Layer 22 of a small transformer language model trained on English Wikipedia (26 layers, counted from 0, width 128). Numbers have three digits each and are written without spaces.
In attention head 7, each number of a token's query is one row of weights dot the token's vector x. The head spreads its attention over the tokens so far by the softmax of query dot key.

Query weights of the head. A number n stands for (n - 500) times 0.0012.
q0: 594444529624554574563496442417373496579461444415485505519459528473557550548530506481601432465589560546566490491358569606565534534429438526487693549420619614621409386580440504587483433437466397553562474494507571427459506517504416429496421446524424535477544465626576426565468476470477571591507529515504455537553518495535473462486493534551521476522628478510494575402465552589533551517635
q1: 480490543489455429490424588568578491446375441561503509532463486566455478469507563486425543592442602489614520474677423466550519449503569486535415559551416365517529443390514555478547546512614504502486510482424431426515521541505459588493508603500506439429526458452475561543473537497539486491555550456457444514458529451495514498630563563519509434610333455532422393572641533513529483475405
q2: 526449521527523583475543584495474488512459480479399573529514533483524481576512414502531381466607441503524549623459601537595540426472479470497460522428592615455593392553495472575518574408448450419505490533573650444426606533626483460547507488513557540540549466468505497537510430434564498453544541470619460449571504493503541475541497391549456559480617462531437536438429517445626509598509
q3: 606492570506438316476420484540507548571486483418555495502553404521455508500512565508484490589353590367517473449588396521566468339491539605478529408468483430428517420415518488645534492520566460578630432527420407472432467414382529540494563551538535520485375473487460425392614552514456498577498538481533597630453580510586470608490485552460498531506463520486559466459600508435479463558678
q4: 494458610580390393495494515407508517555479437531483588377471433504420589398485507408496482589442510476534572477532491538533536553559483498464589580590534579443625423459567345600559496413584426617555563502516425407263504519392453593432504542479504526498566418555504470392597529485424621466531376504382519533506554410569546402648544460553494384637442389355544381540516515455518567515412
q5: 468528546493518674580494562516485412560431476553614482570551431407527557414509509671423457459479478456367547412429547507445371373304486469440361584457368349441423432405411637496438481498437482507426498547567404539561445464496522407585460367572448502494447589481435471529425417474461504581450532509658412476388458526533489504378440466472500705468524462538520667370534608455511531448675
q6: 495495430532461546550507555515491531417550483518514466502529628516495483496424479498451563500577558505483394440541440475477482471400622369489475460602453485547466502474477591407509423425496438386545503403472471504604461388568484557431402414459460439525537507425429625579479477534543427496459494417402550470443521570559322488548503498504491411601427604471550411603577445411458516573609
q7: 421434490615492446470453503723533631474571469626455489465339618712498597590520555536461560433625514633467366430503582413388570458550336473493580520426348503539578443390438565471561526487455560297416447497476598465599441349458601629519500458527550503447678357512667617453460534607546400527485600493429622608450445517447505514349431598541367443675565468543584483473395459455519522334518
q8: 439488425338439502392540547421433554483435568569554503520452539461539457521537470438509440626387521531478537550435447429533466611486527531465500502502581491519498417566474424486456469541586555504442569485509383359376629595483438477597478537454541439466439537534520472563485568391534509376505538545532502451510570546518453446558629454502509572459498528468446496512535505308471431562451
q9: 466514458535586482522464567504520407496543487569539475564369394545565519509494486685506480537577431507461510530517506560504487459491494498534527526440590597480483504521472645599346588575392587484420462486397652571408445542585418427469463481549437565457417504458464603421564542384517513519520604513502414577565459395463586511512399505507437464522629483532502520378512596618516483502565
q10: 487560506374327459379606508489428500375438626289541464377533516307550497454454474331608436612266455559598555538475461558572423622453542545364556411563684466622495483694516297516573577415663448560745472489497404421286602511430471289527454581439514517497420511518478437530414665535419559448465427519581461452563570482561424453710622497442681454495446505607356510402651548456537633577442
q11: 585489525523196531287537486506439461479500556259500475520542517522577511530439594420631424526267578521479683606443500438634483572570537524483557423626708500573492509704517402508603543416638405570611438433632500410453563531574373327451437624532597670495505445443615389569593518541489541564595314511541628352572649527401506492694561432505594369403388483604398298595651451684631555537446
q12: 608404636573673380635385503690514452560494377663527489402494400566454461471462513552649500414578376533335594366621415358494614337557417520521410547471252503549477578436432610517381497491353569351402445572578411535599482491412595679509534364558465467665587509632491456415607446579491337446607573347456500632753372417500482455256506637307591420466542379374553684455355439690369394419512
q13: 661760512578328706308557573366269282515551403437655511605448433244533709685468576566412449595307415421277657520292429725508496500508405508456551401662423625306669412479536363528693384548496395697488295441581436828592623480457605031488629580329403703400524512388552304390458543331267492416488249578805342528546574423668570549673508459453480652485321603702269519396552618808631532524545
q14: 485333518417427508286506370541392498562458517492525458457540378500516454531373555422612522548387515517546659504582389507544534583608532563509544560610565505546498278703473482533537561599595509681574404561580531473523546541540400377518470444402493709527467493589523408588504557482479478448432449539505547553410529584431484449578494647413531542599468531457420382484536366555524540491418
q15: 308176602562684308919386536637704631419456244758425522324351470689265495549495484654359738387804582477439537274612511150210677311510355388610651783278185500519657490366366640515367381671348500254420463726384516624725253257402655841618566326602474287542716337776465700318562431564607407520554787403188588658438122524463505410136262645388302430866686366409644693340240549308414580409597
q16: 594424533531535601450525535550556485486603569371466395576451459489505428571434476541462445447565531472459534564402452608585536524542443526506364432400413543454453530512420546446550533374456498522455493470493662537508463529584449425541568536467500554580552386602546436522451466478546507523535607515518564461582496482542537504667581473544403585449603603588432608403397504506569553483540
q17: 480544424462522463551524621444444511599403524430495489557406556522577482451505547496565524509404564428443459491513527551500489466481494429569446592534506528583476364482535557442451511453648468433406483431479498538563535558507455542476460489531515446385462600552529514644359543524511586461467496412496490589544496419485529507542600607472551621413490472511445531532477507407486560647433
q18: 560401595425527530459529420540546433479472536510404540448545417448492504523562416417511397434555446498483479636460627587509505496493398378448549537493640455491461659483520525419546409446440601532471528476547506363522620536539436432560534399477379569581507580616599475541485517449498509414486504533568416518478475557500553558509546517483436471478565448560498559486483493389521529458462
q19: 455438573454626507517502471414512467594504607416463555583496466462459551504573511548463406472477641404534513611363575555504469418486485516516430527424513526521493504515504477565500528413480341462580490489424657392496544622509521484516510511582513547561454560460534425560418489504505535609479581543589486449596423554537561546502539460408459591460621466393502531468510532467574505440495
q20: 541435525512560542496575521462520479475463531333513537574521509484550588459591482570579473450474511479512554675383608586539487500498422527504504487351669510495496459570453415555448443430557392441554374504451613461508558529450491441542583575560556636519566467516530494546464570500494670530537554602607477419549504455454564543616550477566446581435578440492403522434459524500572502538485
q21: 436493438546542512520424379595440466438467381485524558506515500495474456474415541492508547561481459453584510420519319492385464498522548422539462470588490475592462632559395655398408502545468521473530484422525442512506415515575428470444475555533520409481482498475498602535592658460551377448429496511472431553414532451514445509481392582514449363577402550614502450487561400488466483498494
q22: 394438566491418405668490515533574572483498481422580441309485444619413668415521489511365487491421531401421429567557510422451533567483529471463546487533491406519591480545483528547593457443544561577431458536527512419421334417530452610500543506548372513518333455554561537494654433494500358537445445427429566564486485619532372600544500541515372466585450485389586427582502489346469393400553
q23: 500452547467544530489560500512506500501468618538424477580486517421475580515562477516404432492528473481490529584386537578485526524472472482546475477429611564461529439442450483497492465522492420513451561529459454380406641612432461520537522506488579461448512489543454543497443546441517524469593590524550465441503489559510476471542548427440436518512614520415488514521482474386472523522509
q24: 343549393449518538368506514443372421436575476389491577475408560441440427566288502477535661518428409508513607502608396586652473558628576670522594571569589507596392481632427525482495556507552550575583448498420428517458458577533456390480466509421327568440427487465511399462502495467385575511518456474528507460513435487454479379558417542511593451385449640611455492484661520634580558493463
q25: 576479536517579431489552485453462366541577557467526516557487350487566555580524449572581502477587479560509502563476561631571470474539361460517574590436597525548520496605489469594441416450463457583614457519548589440515598573565573393399462548407402592520469451436569522580477498583494553526504502591597478509472416518454583503460539531566500478463544489459443554397492491657472498390449
q26: 406404494407441416485407594427523626533445583564563507467496516587479481524563504544447478407547544525496361510481448404373455500547301538486552498466338406464571489540508541371540406638438488534478555541542620480479482571530575477508390512496580379437534393502582486623518417536582448609504555572491572496364436474542494426363447510588437514539531543434577636447458568384423498390469
q27: 541568416550625511517524474587530434370506473618610422314412328478461363637427470494402699661432483463417654394570484518419589503516456511579602599514485565368377500526503446391424438669491554622211463551497543751595390486413530454508411475345389538610584590671454463307476352547311349642361509425518444503454331569593550538523370497434508557473540506569432683303432595703555523543569
q28: 584428512383414523299571619454323476322399520301662473581530521410608494538506621611475345540410480393333551467442470538426279593303413600353503369517725275552414475711423434326580494445597660528485598396491429552557512661408418525529347476532370387478456533515470440536514602535515603641585586625624648334601476552304488466543577444500660608454635521649428605485657603532662524637405
q29: 681662610462408532389567519506594475465295566375586538450697387350477677485436582392516341503309527630637552385516254497433569571440513596457458411551391478440491468554635305591741484618412410678685443623503490503448543531512533236609684555476415676511430552419401438524391438612491621364412386575644507482541579443676535550449397494341506620518422558631285410546299539556556700644431
q30: 544428464483532431568646618622510519472546518340575420513563523425523455564515409446616471580435569492534556517566539484649481542571606490557529429524660507567467559565575435601519511439498470504550508482553457475390533451543298509486448677435573541549453506347443538508566601572414498506590435484527592490502686549618470438588484549451537483492491673504370463483516523426643544519547
q31: 426441629500453502608532574539586432631623480375425493619328608540486495594528549540387633527470593551432429666497466538574513569473559545657533574542616511477617465407387521444733465414552466492675495497315564391484485521454395639513500677543680461433634342473526454391552665579458556611515540500456718426433512600449444642553431473477380549547506644656564412627514508404629541482505

Each question shows a short text with each token's key, already scaled and adjusted for position as the last token sees it. A number n stands for (n - 500) times 0.0031.

Then comes the last token's vector x. A number n stands for (n - 500) times 0.012.

0 " ": 574560488536534503344509483715495407521494379503487487458517604442550700343599521477531448457550
1 "19": 619535558513530524328507479673496449524492476504538490408537642478538608395712415472532491458538
2 "90": 535571552566535516309516480671483481531494484503598512418539706477518707411677486472521505482503
3 ")": 437605546565539501330514486650498497518500451497561540392546734390487773381608541474485482513503
4 " is": 438535538542527434321508470751486495516494484497482531399600733333532722457577582508459523506502
5 " a": 492463604522516462297518498696470475565495477497432574495592671248530642451639556499504489530494
6 " T": 573410587498499588390509506651445451560498419496451521543614552427500670443649543510529461474494
7 "ur": 633345588453500575348489490601472478557502423502516464574589605366549642495553490497546550473458
8 "k": 545422563494491525368506504672460499536499371512559496541606723473504644468582523471527535448405
x: 516561721426647425567583302510557423555372420706529418359647525550673461425557424614594464520521532591581609613519574475474387542491404623341472518300483572578569450430389560557373427656544405500279534511488441547418426553588589613626519430548376511590607489698447510450314424618370497655444542469640577519478304423440428530499595451596474655281706643365437603466567588472454429705684
Which token does the last token look at most, and with what share of its attention? 6 " T", with about 40%

0 "ur": 530540478523519495395501496731474422535498353503494480477511563466514662399566535491512459452515
1 "s": 593558481539523528415503509728464473511497428504517492478528609475491745424555537476497490491492
2 "as": 518572486535526510405505510706466488502497424506566518449538644435488739428553535481501500500491
3 "p": 436538490520528547387497499640458504494492442510541556471525686440515635434565537480494514490461
4 "or": 427492541502513509390510507751455479510497419507492540433548606428470652443551541474524501486488
5 " f": 467473540457504562480510551632453481534502451503477492508539571508491557493681541497550509454454
6 "inal": 547439560508508496344505502730475484533495470505444512507576608476547639415631535487541507463491
7 "ly": 576449635511503490388509522691468472530498436500503510544548661377529706448586541510493520473493
8 " ag": 536453590458501555381500524595465488553497451503549464577560635380487654471586532484528542484477
x: 437483452481404486516334500479650523601580633417534655583610508536558499625712298614451463214617586390599394523326649277457532452480516473643536588223506394484468574375419483485391479448334467516310406660547522319580478461380613435567559500632523467342672511471459507589421386575582454477618567708461468534568685680548658514491538362404540301594562439485605533484515629355449528432557
To which token does the last token give the most attention? 7 "ly"

0 " of": 563555453536546434321516490786479427541495343498484448427511636378515800345622561490519455473516
1 " time": 611603521591549476342506503785461451516496469507521462434557690424534773380667589484507508470486
2 ",": 525594507540553431313527534782480533482492446500566507379540691378478779391659576491475504511491
3 " all": 419580605571525456251503498715460429548488398500535523405623649337529710434615586515543466521528
4 " the": 386543648541534469293513500679467471542495409494454604477537758245547706447638550501540455474490
5 " b": 472443585539506551352522503706444471532480355506453507458639581480520642477596617526515427412448
6 "and": 576407685533504513232520507760459468507500419503410552444620657391501811432564547490497482516508
7 "-": 610463683489498517476525476735464495484498480509563453457601573463440791398587597455588511537547
8 "m": 558449634470494562400535491681418482557494364504591515514581670472465561442641514462560461493452
x: 450504720372513473588662623422506431670471554482613522475529533437216537354581505437333383469674441563446392555295659435635549389452502606573486560220440613430591630453547601372558370628613449665398450509522506368528400461617408433455521462672600314518546442422494347489646572442477601510562562485523377434349291490346659457388522456486388423522650572448650454439587430490586405463468
Which token does the last token look at most, and with what share of its attention? 6 "and", with about 30%

0 "or": 541546466539527495356500501805466393537497325503487472473516592446522731355593545488513442443518
1 ".": 628611476570561475373516483733497505474494472504544484426551707388510732369623586462526495533520
2 " He": 531597542558537507230517521736484478530499443500558529359582692329542752433573554520490522489463
3 " b": 478542547588515533262498505626467452558485372511515551427662587409524699480575602512501482449462
4 "ro": 436387610467510542309505511650478419601505441503450492445555542443562708404627552527534550504401
5 "k": 492488565496514569343502521606451484591499408507428550434642692331500619468609569476554563492464
6 "e": 553527578506510479434517480674474444522493482515431504487667729481470745486540609468514560477434
7 " into": 605396628474512421480504518706461458549503437502521547545530738264499764446653548488522522503487
8 " the": 535322543524501488356512486667467480522504436497581481558545766194509681436656533476518455468473
x: 448606509503450432440583579519646478583472532473435489453200516754464419557457557515396479515524442429525583420546417582475558534537380667447549556129566587507514459502442438506542525562609505443445554415552499489532510493657488910467518445554491437484466485551460463566567567508532554461489622429540449453468492469570479665509519428549488473578724445531624450619513500358450522571496
Which two tokens does the last token look at most, in order? 0 "or", 3 " b"

0 " Mar": 534543479534521507369502504760466406547497320502485477465517569461512704365599546493517440433502
1 "c": 533556473530518522377497498755462402540497299505516504472525574465511672371588546486509452432501
2 " C": 539532517522521576463502536670441453540507426501547514454570609408480675437663561503515463422449
3 "ou": 401594546494500571401498500709451437564503369508559539421583544468505651428605472467524524477496
4 "l": 347530602485503549394521516651462434532499408509482549427540627389493680451621522469515529497446
5 "ier": 437465602521518530344508499663467489530501445507411598482576720406509732407614529463530519473468
6 "\n\n": 564412539500517485348508522581514483520494473498455544509687740374543726424669592481527517544504
7 "==": 610371623493508494286503497595512490544491464500529497488648755374518698413690553484493517518523
8 "==": 519378613467503494298509501634515500512490474498585465507646734347512682415674556486508499545531
x: 557602443541724505594495454621516735414455393492443498592532464813421471616501391497375521588460451531579498444416491422609564363577492539441449572150410391574666592482392567598487437404599530356438570527417611479426513467516501577391424555634409480542361410427622500527642440426573315421465582500458474495575712527496549459412555501561595519565581481460465414591517606496560447379439
Which two tokens does the last token look at most, in order? 1 "c", 0 " Mar"

0 ",": 547532461528536459352515489703488448522496391500484468440494613429513703386578538498510460477507
1 " Ch": 544528489508510557433512496636447443515496384499505505488519563424485617414620539508526454449482
2 "r": 550533548503511533457520564700464461503497433507547491426547595437503580413536503496484506485447
3 "ist": 414562602508522539441501513640453477520505461504567560446555656418491615458579489487510508486479
4 "op": 404545601515510513373496498652468476553493380506479545424563633415483657490575509477530511518498
5 "her": 461439570515509529421501501628466456537500456505414577512533656435484701456601480489534509488481
6 " G": 520409489485506591436510507601457479544497427500440504562557579423490584442633544503529484473466
7 "all": 592437646488501535399510510657459475511497467510491522535529626479504617418591534461512522513459
8 "a": 542419596493498547363513479634484485509500437510564466525556644465503672395608533481527493501468
x: 501503631628661545350456505476417452379643495607578397575342401601364451461539528567424456420558546390506391450563488491490518519555459494466394506198360400492492458334511519565434391547514501541444570582378413506612425479406535556455462392636494746360514341556530351594665438448491440442555719501484502560424508485601485435368447649638399643493742341476445524351581380377460493594601
Which two tokens does the last token look at most, in order? 1 " Ch", 0 ","

0 "08": 554541481522528493383509475720497426522496402502487491459499599475530656369571503487509463470542
1 ".": 565553491541541478375522484705503481501495445500522492435527644438512669370592538475508500503528
2 " In": 487557529507530464397494505603486470527497523499566514400526654360499785457611511490511509523511
3 " March": 388535584517514491399502506631482494517496530506531564434557605376521725444622494489485530518490
4 " ": 404470516508516542393502469615497497525492476506465537461561622420536640365597510462512542508515
5 "20": 498486553515511508428502481575493442516498463507419503512546624471560631380646448484547509460552
6 "11": 562478600520507483390510496594482483522491448505437535508588669450510742427608510482512538509489
7 ",": 578426602500509465363508522635502510509491444498497523523592701362483690434606536504483524513504
8 " he": 525443596483500513274503510640498496545499468497538467545604686380525700464548538523492527498471
x: 615428529565541546747476383297605572577564433497564623564236438682547554526410461416595536454626334625541241565583293370555435422481510506590514307220440579399503388605547534536438612496452551450504512387445744378590419497624486688533542531638419558643559470459444603452468496701542465572479608491592490631505571545560440570538454429431492383594528585397709621523446614518407382494544
Which token does the last token look at most, and with what share of its attention? 0 "08", with about 70%

0 "act": 540553450529532490335505500824461397534495293502486473466506604450508757344602561491516443444524
1 " with": 562565444529555413459519513729457468533496381501548448383555724346502808404658591490537531480499
2 " the": 501677575544553429295519483685472485536497403496596511417508746237532709440656547486529454472484
3 " R": 437553519501502616466523483697434427532505428498559526447580619471458682411685558505524468441465
4 "uss": 387527560502522530333517499661440497516494323512476605478642650413567640430597528481527541427436
5 "ian": 470430626535514519324512473657475482516499354501359615509593746367536719416614478472562482473499
6 " s": 624404530525499544421505526736411435519514541493429509534544521653515544506646535542529429427487
7 "ide": 639372621494510519242512505732461446549495387505506497519585660406495819392595549482553537500524
8 " L": 570455560459491627442514538672445411511503449495573467572499566433461690407724528511553460462480
x: 526541516536511609422601490390429508567590431501425524603557556527580382623530421424415390582477509502562454584312581588388487568521544451496477563080506452540546414561512424485587424451449445508406546461386598537345556460423541504489550377453428432505487427532514511472535489391589490565498735595536513579617527481545627425484500495468437566496833625477546525354446560605623548487501
To which token does the last token give the most attention? 7 "ide"

0 "ing": 544535474535530464380511498723480436528497375501486463457501596437524702396567541495513462470521
1 "old": 543551497527523496377504496736478429538495364502520497463509595468524675389559526494513462457519
2 ",": 518576511520538447367519526721492517493497467498547499405532646411465700445617553497476498504501
3 " E": 465508552509502575448494516651467454551497527495537525475537566479511572419691502500525492441442
4 "ri": 394519556518513495316506505600481492546498389506480561468557593367497693421475556483508538516445
5 "k": 460467625501508533329503509630480486511491463508439568461576645391508680450556514482494526511457
6 "a": 555430586506507520368509481610478489512497449510428553497568668439496713416571518477518504517466
7 " C": 554475531478498585500495519595450454556501443500495503519558586464498624446651533502513451450445
8 "ac": 556399567462498554433511510676456483495500464509539472540578615398502626447597531483495522482447
x: 467502446508564378608356499376457486431546726752481534589542566387431307363491549437432564387506299641535495334428383469503549550388448579532602538301622596537468645582482412509142593332278402240544485514434485445408418559556573461391568541579463419585465380638460432463450524568517589487586642461370556748514376406470485564599536604529478470701683488436430561404311544495392522492643
Which two tokens does the last token look at most, in order? 1 "old", 0 "ing"

0 "ld": 553535468543536462338512488790479400532495328501486459466503619426529746349601539492512428454534
1 " m": 594560477536527524404515502678422465560493378500515492472540621414490693413673570474554454483452
2 "ar": 520602558498520502329506541744436463549501430506578541379543622294518674426590527516538479467504
3 "ri": 339545574498522541305512512648470447617498390509539573431565638372494660449569494460543564506495
4 "age": 377487543548520521344512508796465437526497424507483534435593684477490824417620570481521477510518
5 " has": 497493625527520464366523507779471505526493413499416542399608748337513777472602574497473557504483
6 " j": 538426539475508557409525531591433465530497397505463500493638575534457641446687625521545534488422
7 "ust": 571364676463516487429505561711458476529497458498513527576531756367528739445617557498469587489518
8 " b": 532483638473496550348517498672452448539484379514542448530662576474489686486558607514505452460463
x: 293124501567559501524545576448413450585571536437697505592342466350495504398707611671362493468523480544350457561235496500447446489520569401605465532205501490321551580495442591614437524606599439395502503581453486419234486562509407583597408674508535495399465447339470517393468562465389506534736608575561393599526554495568428497406532543594424414616668386444504525528546573520500397564550
Which token does the last token look at most, and with what share of its attention? 4 "age", with about 50%

0 ".\n\n": 539560469587545448303512502691508437518495380496487455458545614380533737365603579481519465501535
1 "==": 582631455596550478288507506633518494534490470499544483420591686387547688410665559481502512530518
2 "C": 469498431589515538388494474638461470591497487490531526518591550450481609487747595507509448433455
3 "l": 377462485513500583372509496684452453533486459501574536410510578436576588412586488517501430459491
4 "ub": 390468568531512537286492505782478479544495469501475578433602632442483747471646549476519487489506
5 " c": 503432465513521555434503502669448465563498434496463485490580637392487573436720587481522450433433
6 "areer": 585417660510504511347511523760491470506500542510433501497591624490468825435613535479498484501494
7 "==\n": 587385582476511493328514536630507486494499491498502540542682742334528714441639579494539510530505
8 "===": 512388606472502493298507495622513506501491452498589462504664736346505731437623546485527500544552
x: 443540496583701597563531429533554701444336383543510587568579452806435389655478448493349502627595459455570602424380549351590531354570545585493513474178455389529747571486418541594492502368508570422375616526465541515397450439471425577501470552562456555548393389375583556542569483518593354438451576518397508453578719546475472453389499543559616424592540449520459406648543632495551435382468
To which token does the last token give the most attention? 3 "l"

0 " G": 516527477537516515413507504631475430522500372497489478493510550440495636406596555503517444467510
1 "al": 544547480531519523400504498667476450538499389498508489469518582462494661398596530489518461467497
2 "at": 526603531524527519387501493635470476512495447506558512432538637407523625436580516485498501495465
3 "as": 431559508528523515397506495665467489505499441506543543449530652395489677441558516488503499507493
4 "ar": 406520548512515530395509505649471484500500435506496567462533634405481641425559525480520500506484
5 "ay": 473456549528515529400503496632475480514502438505439557463556655433482675435590532478522496499488
6 "'s": 532420577534512477334501474616491480525501445502461579520564690378507635475586531499518480497500
7 " Co": 544458520473501555479490515619463458536506462496491499504582590455499645439598536501534497461452
8 "ach": 573413599494498516341509507645481464522496460504557474536574653439500641449575504488508503506499
x: 460340437411604399607517537612502523439448539505592435610484692640449448521416513606440429486713462405620550399512422461425537485508478455537581470207489344604428351583638528743490450493505589504507427446414517592628443511362408617409468674398647202530611389538541546541413554528710556601505650366534409596576476619454568471417475610370484654569691440431381563433286586573463538411499
Which token does the last token look at most, and with what share of its attention? 1 "al", with about 30%

0 " ": 599580484548546504292512478786493377528492338504482483445523638422567767291632529469541431443567
1 "==": 592609529570536506258504500811498396540490369501547507434569644408576781324633544463547453464571
2 "==\n": 528654543622558467249519526677515486496494476497581505435675749322540782402686601479535512557518
3 "-": 372559532585547428184515460750517510515492460493544558383610723266500756418647572465553489534561
4 " The": 374570601549535511201504476703480460560498356495478628443591801256499733433724542495542476474490
5 " Mar": 436423738440507567295497559684444470528495399504414569500584608213470682427608501514553511466474
6 "vel": 604336667512513545248509494669473444538504455515412587522612751387524830399634523468535557478471
7 "ous": 671333606507506529215504485745471465520503391510514508529648771404481773376677562469529524455449
8 " M": 561469525434498619524519532664408443530505358499550517501554648491478704381677546485560433434424
x: 487526658547597591646602572473399422590485468609489507539605524583442535463570516428359442556590445529513407685248517565624500496517424567478472496046557645454519567478598491408401387484482480665541508470493560427623338504514529445544533405596536463541502524496514274413518488457478519466530608522450426486499473371451513439569539472482540491518765574482496464368462433497557455574469
Which token does the last token look at most, and with what share of its attention? 7 "ous", with about 90%

0 "20": 570549498522532508359506473753496400522495384502483495470499610470538675340603486484520437449554
1 "07": 618547535523534534359511474721500437524491470504536523457504654472541682336637450473524483470530
2 "–": 474518517515524526402510479694490462528495480501605529408564646426497698382636519444542525492565
3 "20": 379496586512523532413512474644496432519494471507571523473518672478560639390672434474546484435550
4 "08": 347512607545519512318517483658493473535492468503477542460565714468522707409682472473523506479519
5 ":": 474482620530531471326524500643496504488494486499440547454575769307504703392641554474513537460502
6 " T": 574413606491496578385506501645446450575494435497449518533590564434497688446670535509529480468484
7 "ur": 633360599454497573356490495589471467567501437501522464560565604354537658512605498498548546459454
8 "k": 547411588489488525330503502651463492531498402512559487558595741435504643479613519479519538452418
x: 550525656441717440582563352499604408436336473621558444429568520525748438464596376604630474437539546623581606613490574449487345528498358681358493464288526545624529442502402561541425486612579410513342570501503458594386428571606625613662548381550369471637636431644508484433344359585448491666514526491685530492425362464452498498501616466552462662290686584369409647462580558453537419676687
To which token does the last token give the most attention? 7 "ur"

0 "y": 575564447550549462306516493874465396555495296502472446425510658406520860307629562480524441454524
1 "\n": 587644572633557452234514560684503477493494463496513466406638683231543864380626593480557537523531
2 " ": 476618473570558543212495446663518481567492439505632575417594745317590727307654536465529540524529
3 " -": 402593551599561393157507474776515517553497453491538547393614789265494777428699550469520518503549
4 " Bl": 407501537491511599384524578742432423465499423506523527492601516461454583391739678514500451427406
5 "ac": 460424663473516580353513482713443496528496476512406581416629696339473766367590592443553558513406
6 "K": 572377607484511651360503497736430456498493413508419529520632676410510709306665529492552476454444
7 "k": 657393619476503612318501515729436450532493435512472506534647672437464737329644532454536520466397
8 "K": 605393598462498613277494507724436434522492484501598433581642669464497740314684492475544485454438
x: 510336559593398465655449454425427450488466567580547473638487532698440551514547523448621390550627401490438520516439545595480470413506546614401529342120515573383395540550462427464472505632440477536378594434468483566508438398543618346412494619480600540533480383551565520468549540517498661453515646512479450527593527558469492555412505494444588438561827547482441535435455476329422566433613
Which two tokens does the last token look at most, in order? 8 "K", 7 "k"

0 " to": 541532461532535449366515497698477448525496370500487456445496606416511720403576558501514467472507
1 " d": 562525495524500537433513527630439439546498440504507521485553508432475604469623598507497490449478
2 "o": 507550477499529480430519515624480446509494470503596516405529651409538710427607535498504568490506
3 " all": 434592587554525472396509515631471463524495403503543507453546677412499750436566547498525515516504
4 " of": 424497604499520443461510491670482462529494423501463539435516669349501722449617535507541529482524
5 " h": 456479552495508534442523508587452471531497455501433519508574574447443664441691548517534490493459
6 "ous": 564403592512509541340512501643473493519496482511456519478582664395522609413558559495525536458459
7 "ew": 596387595476491531423509492609459464546504402510541511530539596429485611467633481501520523464523
8 "ork": 542433583503497510433491501678466455558499435503578479535591651471506769447571524488521478502509
x: 404440617547522413558503445597539419512494573364467367534530518563399600553502409473479473482614573547453488495476584469479312448486537540396530463110379534467568439548653425519586442476421634587588560550474451605523345586481451719655520625581567442560552515452434573428528511615548420567515791443513474634461506520545406569431431465558299534500707475467443476467394462409489626409557
Which two tokens does the last token look at most, in order? 8 "ork", 0 " to"

0 "es": 546540457528532476377506499741475435524496380503481471451504605456515727371575546489510472475507
1 " f": 557512514489521562464511559648452475551503455502489505471562592480479576480689551500546526460446
2 "e": 579534535521533494367526497630472440529499474512565514434563656479518629434565548503488559485457
3 "el": 438551527506524497352515526691458454515500481510535532436545625401522636408621566488498542474496
4 "ings": 405535563544525491378506513707471469494497429504492551444562695422480745455552581493480504537504
5 " of": 498468641502516450464503502659476454516494412504425551473522668369506752447598552497544513498513
6 " in": 602434661468507457496493508646463466530498487502464518518493663353504756488633506491530515503517
7 "ade": 597413617462505488429500522684456445516498458506495504536580686387515680421559529496490518493482
8 "qu": 526438623493499484351511490645464476544489353508563506524561679452531663444590543476521525498482
x: 390263719502665442571413517822634605498616504607554531483429495546268621591614444484331541311706481482508466510371568572433325608454532661509398454285506661595547446296545553425634473772618434500450482514446600509541406628679339442677378512573397569412583415416425466574607346371611539512571576499569500569465497402646661532457561445509339520531536459592593533637428573473564537440497
To which token does the last token give the most attention? 8 "qu"

0 "12": 601570460544551497284519455908484354537492294503473485431488683460555791247645507482522413434579
1 ":": 627579418573583433278535491761474492465495472505545494328566760238528789306683602436527594439527
2 " T": 508611599557504588304516513740408424617493396497606540381612588376511796409770575511551487456488
3 "ur": 336594670494522569282494506660461434596503395502593629421636676218565767496652513494587576434446
4 "k": 337568658554531524228508503715448489547494334518475596434637870357536698444689524471526561425382
5 "ey": 404428651548519576234521496753469478557503471508359643463618818351472857373726528460522552476466
6 " U": 630394658448496638449457534742450369638495492492447476549639548577511786470657445487615498423519
7 "23": 739372713517490570207524465712476409552497462504514501531588833412523790383733456485547455463578
8 " /": 549372757513493535333535445642488442505496483498649437563593875295550804357813515441514543451525
x: 479423475495471551409383621448479502521414644502443564515496570848520529548436599404417463563361406439494581416487512381373496495565444601456601378211492427645719591428515550550450453453472306536477508613428345550461431634392518633456479505460489470347505342607666519565494493491611526579566556534491560668636503530299652533446614507543562492386528494530442405438491614517383467445564
Which token does the last token look at most, and with what share of its attention? 1 ":", with about 50%

0 "ok": 547553467537527506360503496749472422528495355503484473475502601444514696375583532488514454461508
1 "om": 606604482535536526396502493676462471528495400506532478452538646423508704403588526456528496488479
2 "ot": 512622521521528518391499508686455486527494426507582530435533645403517690418608527476521515514454
3 "iv": 383536555521534529384501482607461480532504399508542580435547697420525641426554499470553508464476
4 " dec": 395465596522512548348503500632452488513494442505464550419587639415518678422548537476540474469468
5 "id": 444442579532521532333513514651482455510504423507428590488611675425525680417594542478521504495500
6 "ed": 533469541514515478422510513722460458500501469510452516495571672450492769426620584485503504474496
7 " not": 549407548464514492385512543610460473498492417506513512524539669359537677414655571501513539477479
8 " to": 524397651495500456378506506617473476525497430499559488575536683326492769419609556513519506506505
x: 522465525609401462543518248456593572640541399534463501565416594696620426445465502434414486378494470583543424496509402462430433466426547507489452488183347563408558455514422537515533490436582506445591507462401505517367464449393492947597637556584385490369404538490490616559647453437540487509587632510464468424484567640672606537555464552573483421597624473533537561634412513473552642543554
To which token does the last token give the most attention? 0 "ok"

0 " An": 535530471527523484397508498710478430529497376500488477465507574456515688379592539493511459465511
1 "n": 554546490529518529401501514694463438520497372504508499470520578474506643391596548492507486450480
2 " P": 511517488523507542448501506664461427533498357499514516497523541500487628401611556504512440445493
3 "al": 443539522522510529391500503698465451552497386501538532463538592486498672404608526488515479466484
4 "a": 392516571522515533321514489626487486522499419508492550446567642460505667429603521479529490528474
5 " W": 478479556485499582478502517620460458529498444500433542492558612451500641444623518493518493459481
6 "ill": 560423630507504558369516521600470465501501470504424555506550642444507640439607516482508481516487
7 "iam": 618377619486503517354511483612480492516500426508496536516549696439470640457574491461508502515498
8 "s": 570391554493495545374497501635476469518498452504564486538575659479473721437583525473506489495479
x: 503490626546578504466451423608657481584510611445594461463505588623524446468493538530488488567484435502529453448579490492374602506522401474431473481083430337398385519484530551373442381480444550443426441581468540436567414484383539669549566459493460537550449420483551523518531629551512523467390838519564458484468486536497509502386507463497397515616764522494428476436399442536461435497469
Which token does the last token look at most, and with what share of its attention? 2 " P", with about 20%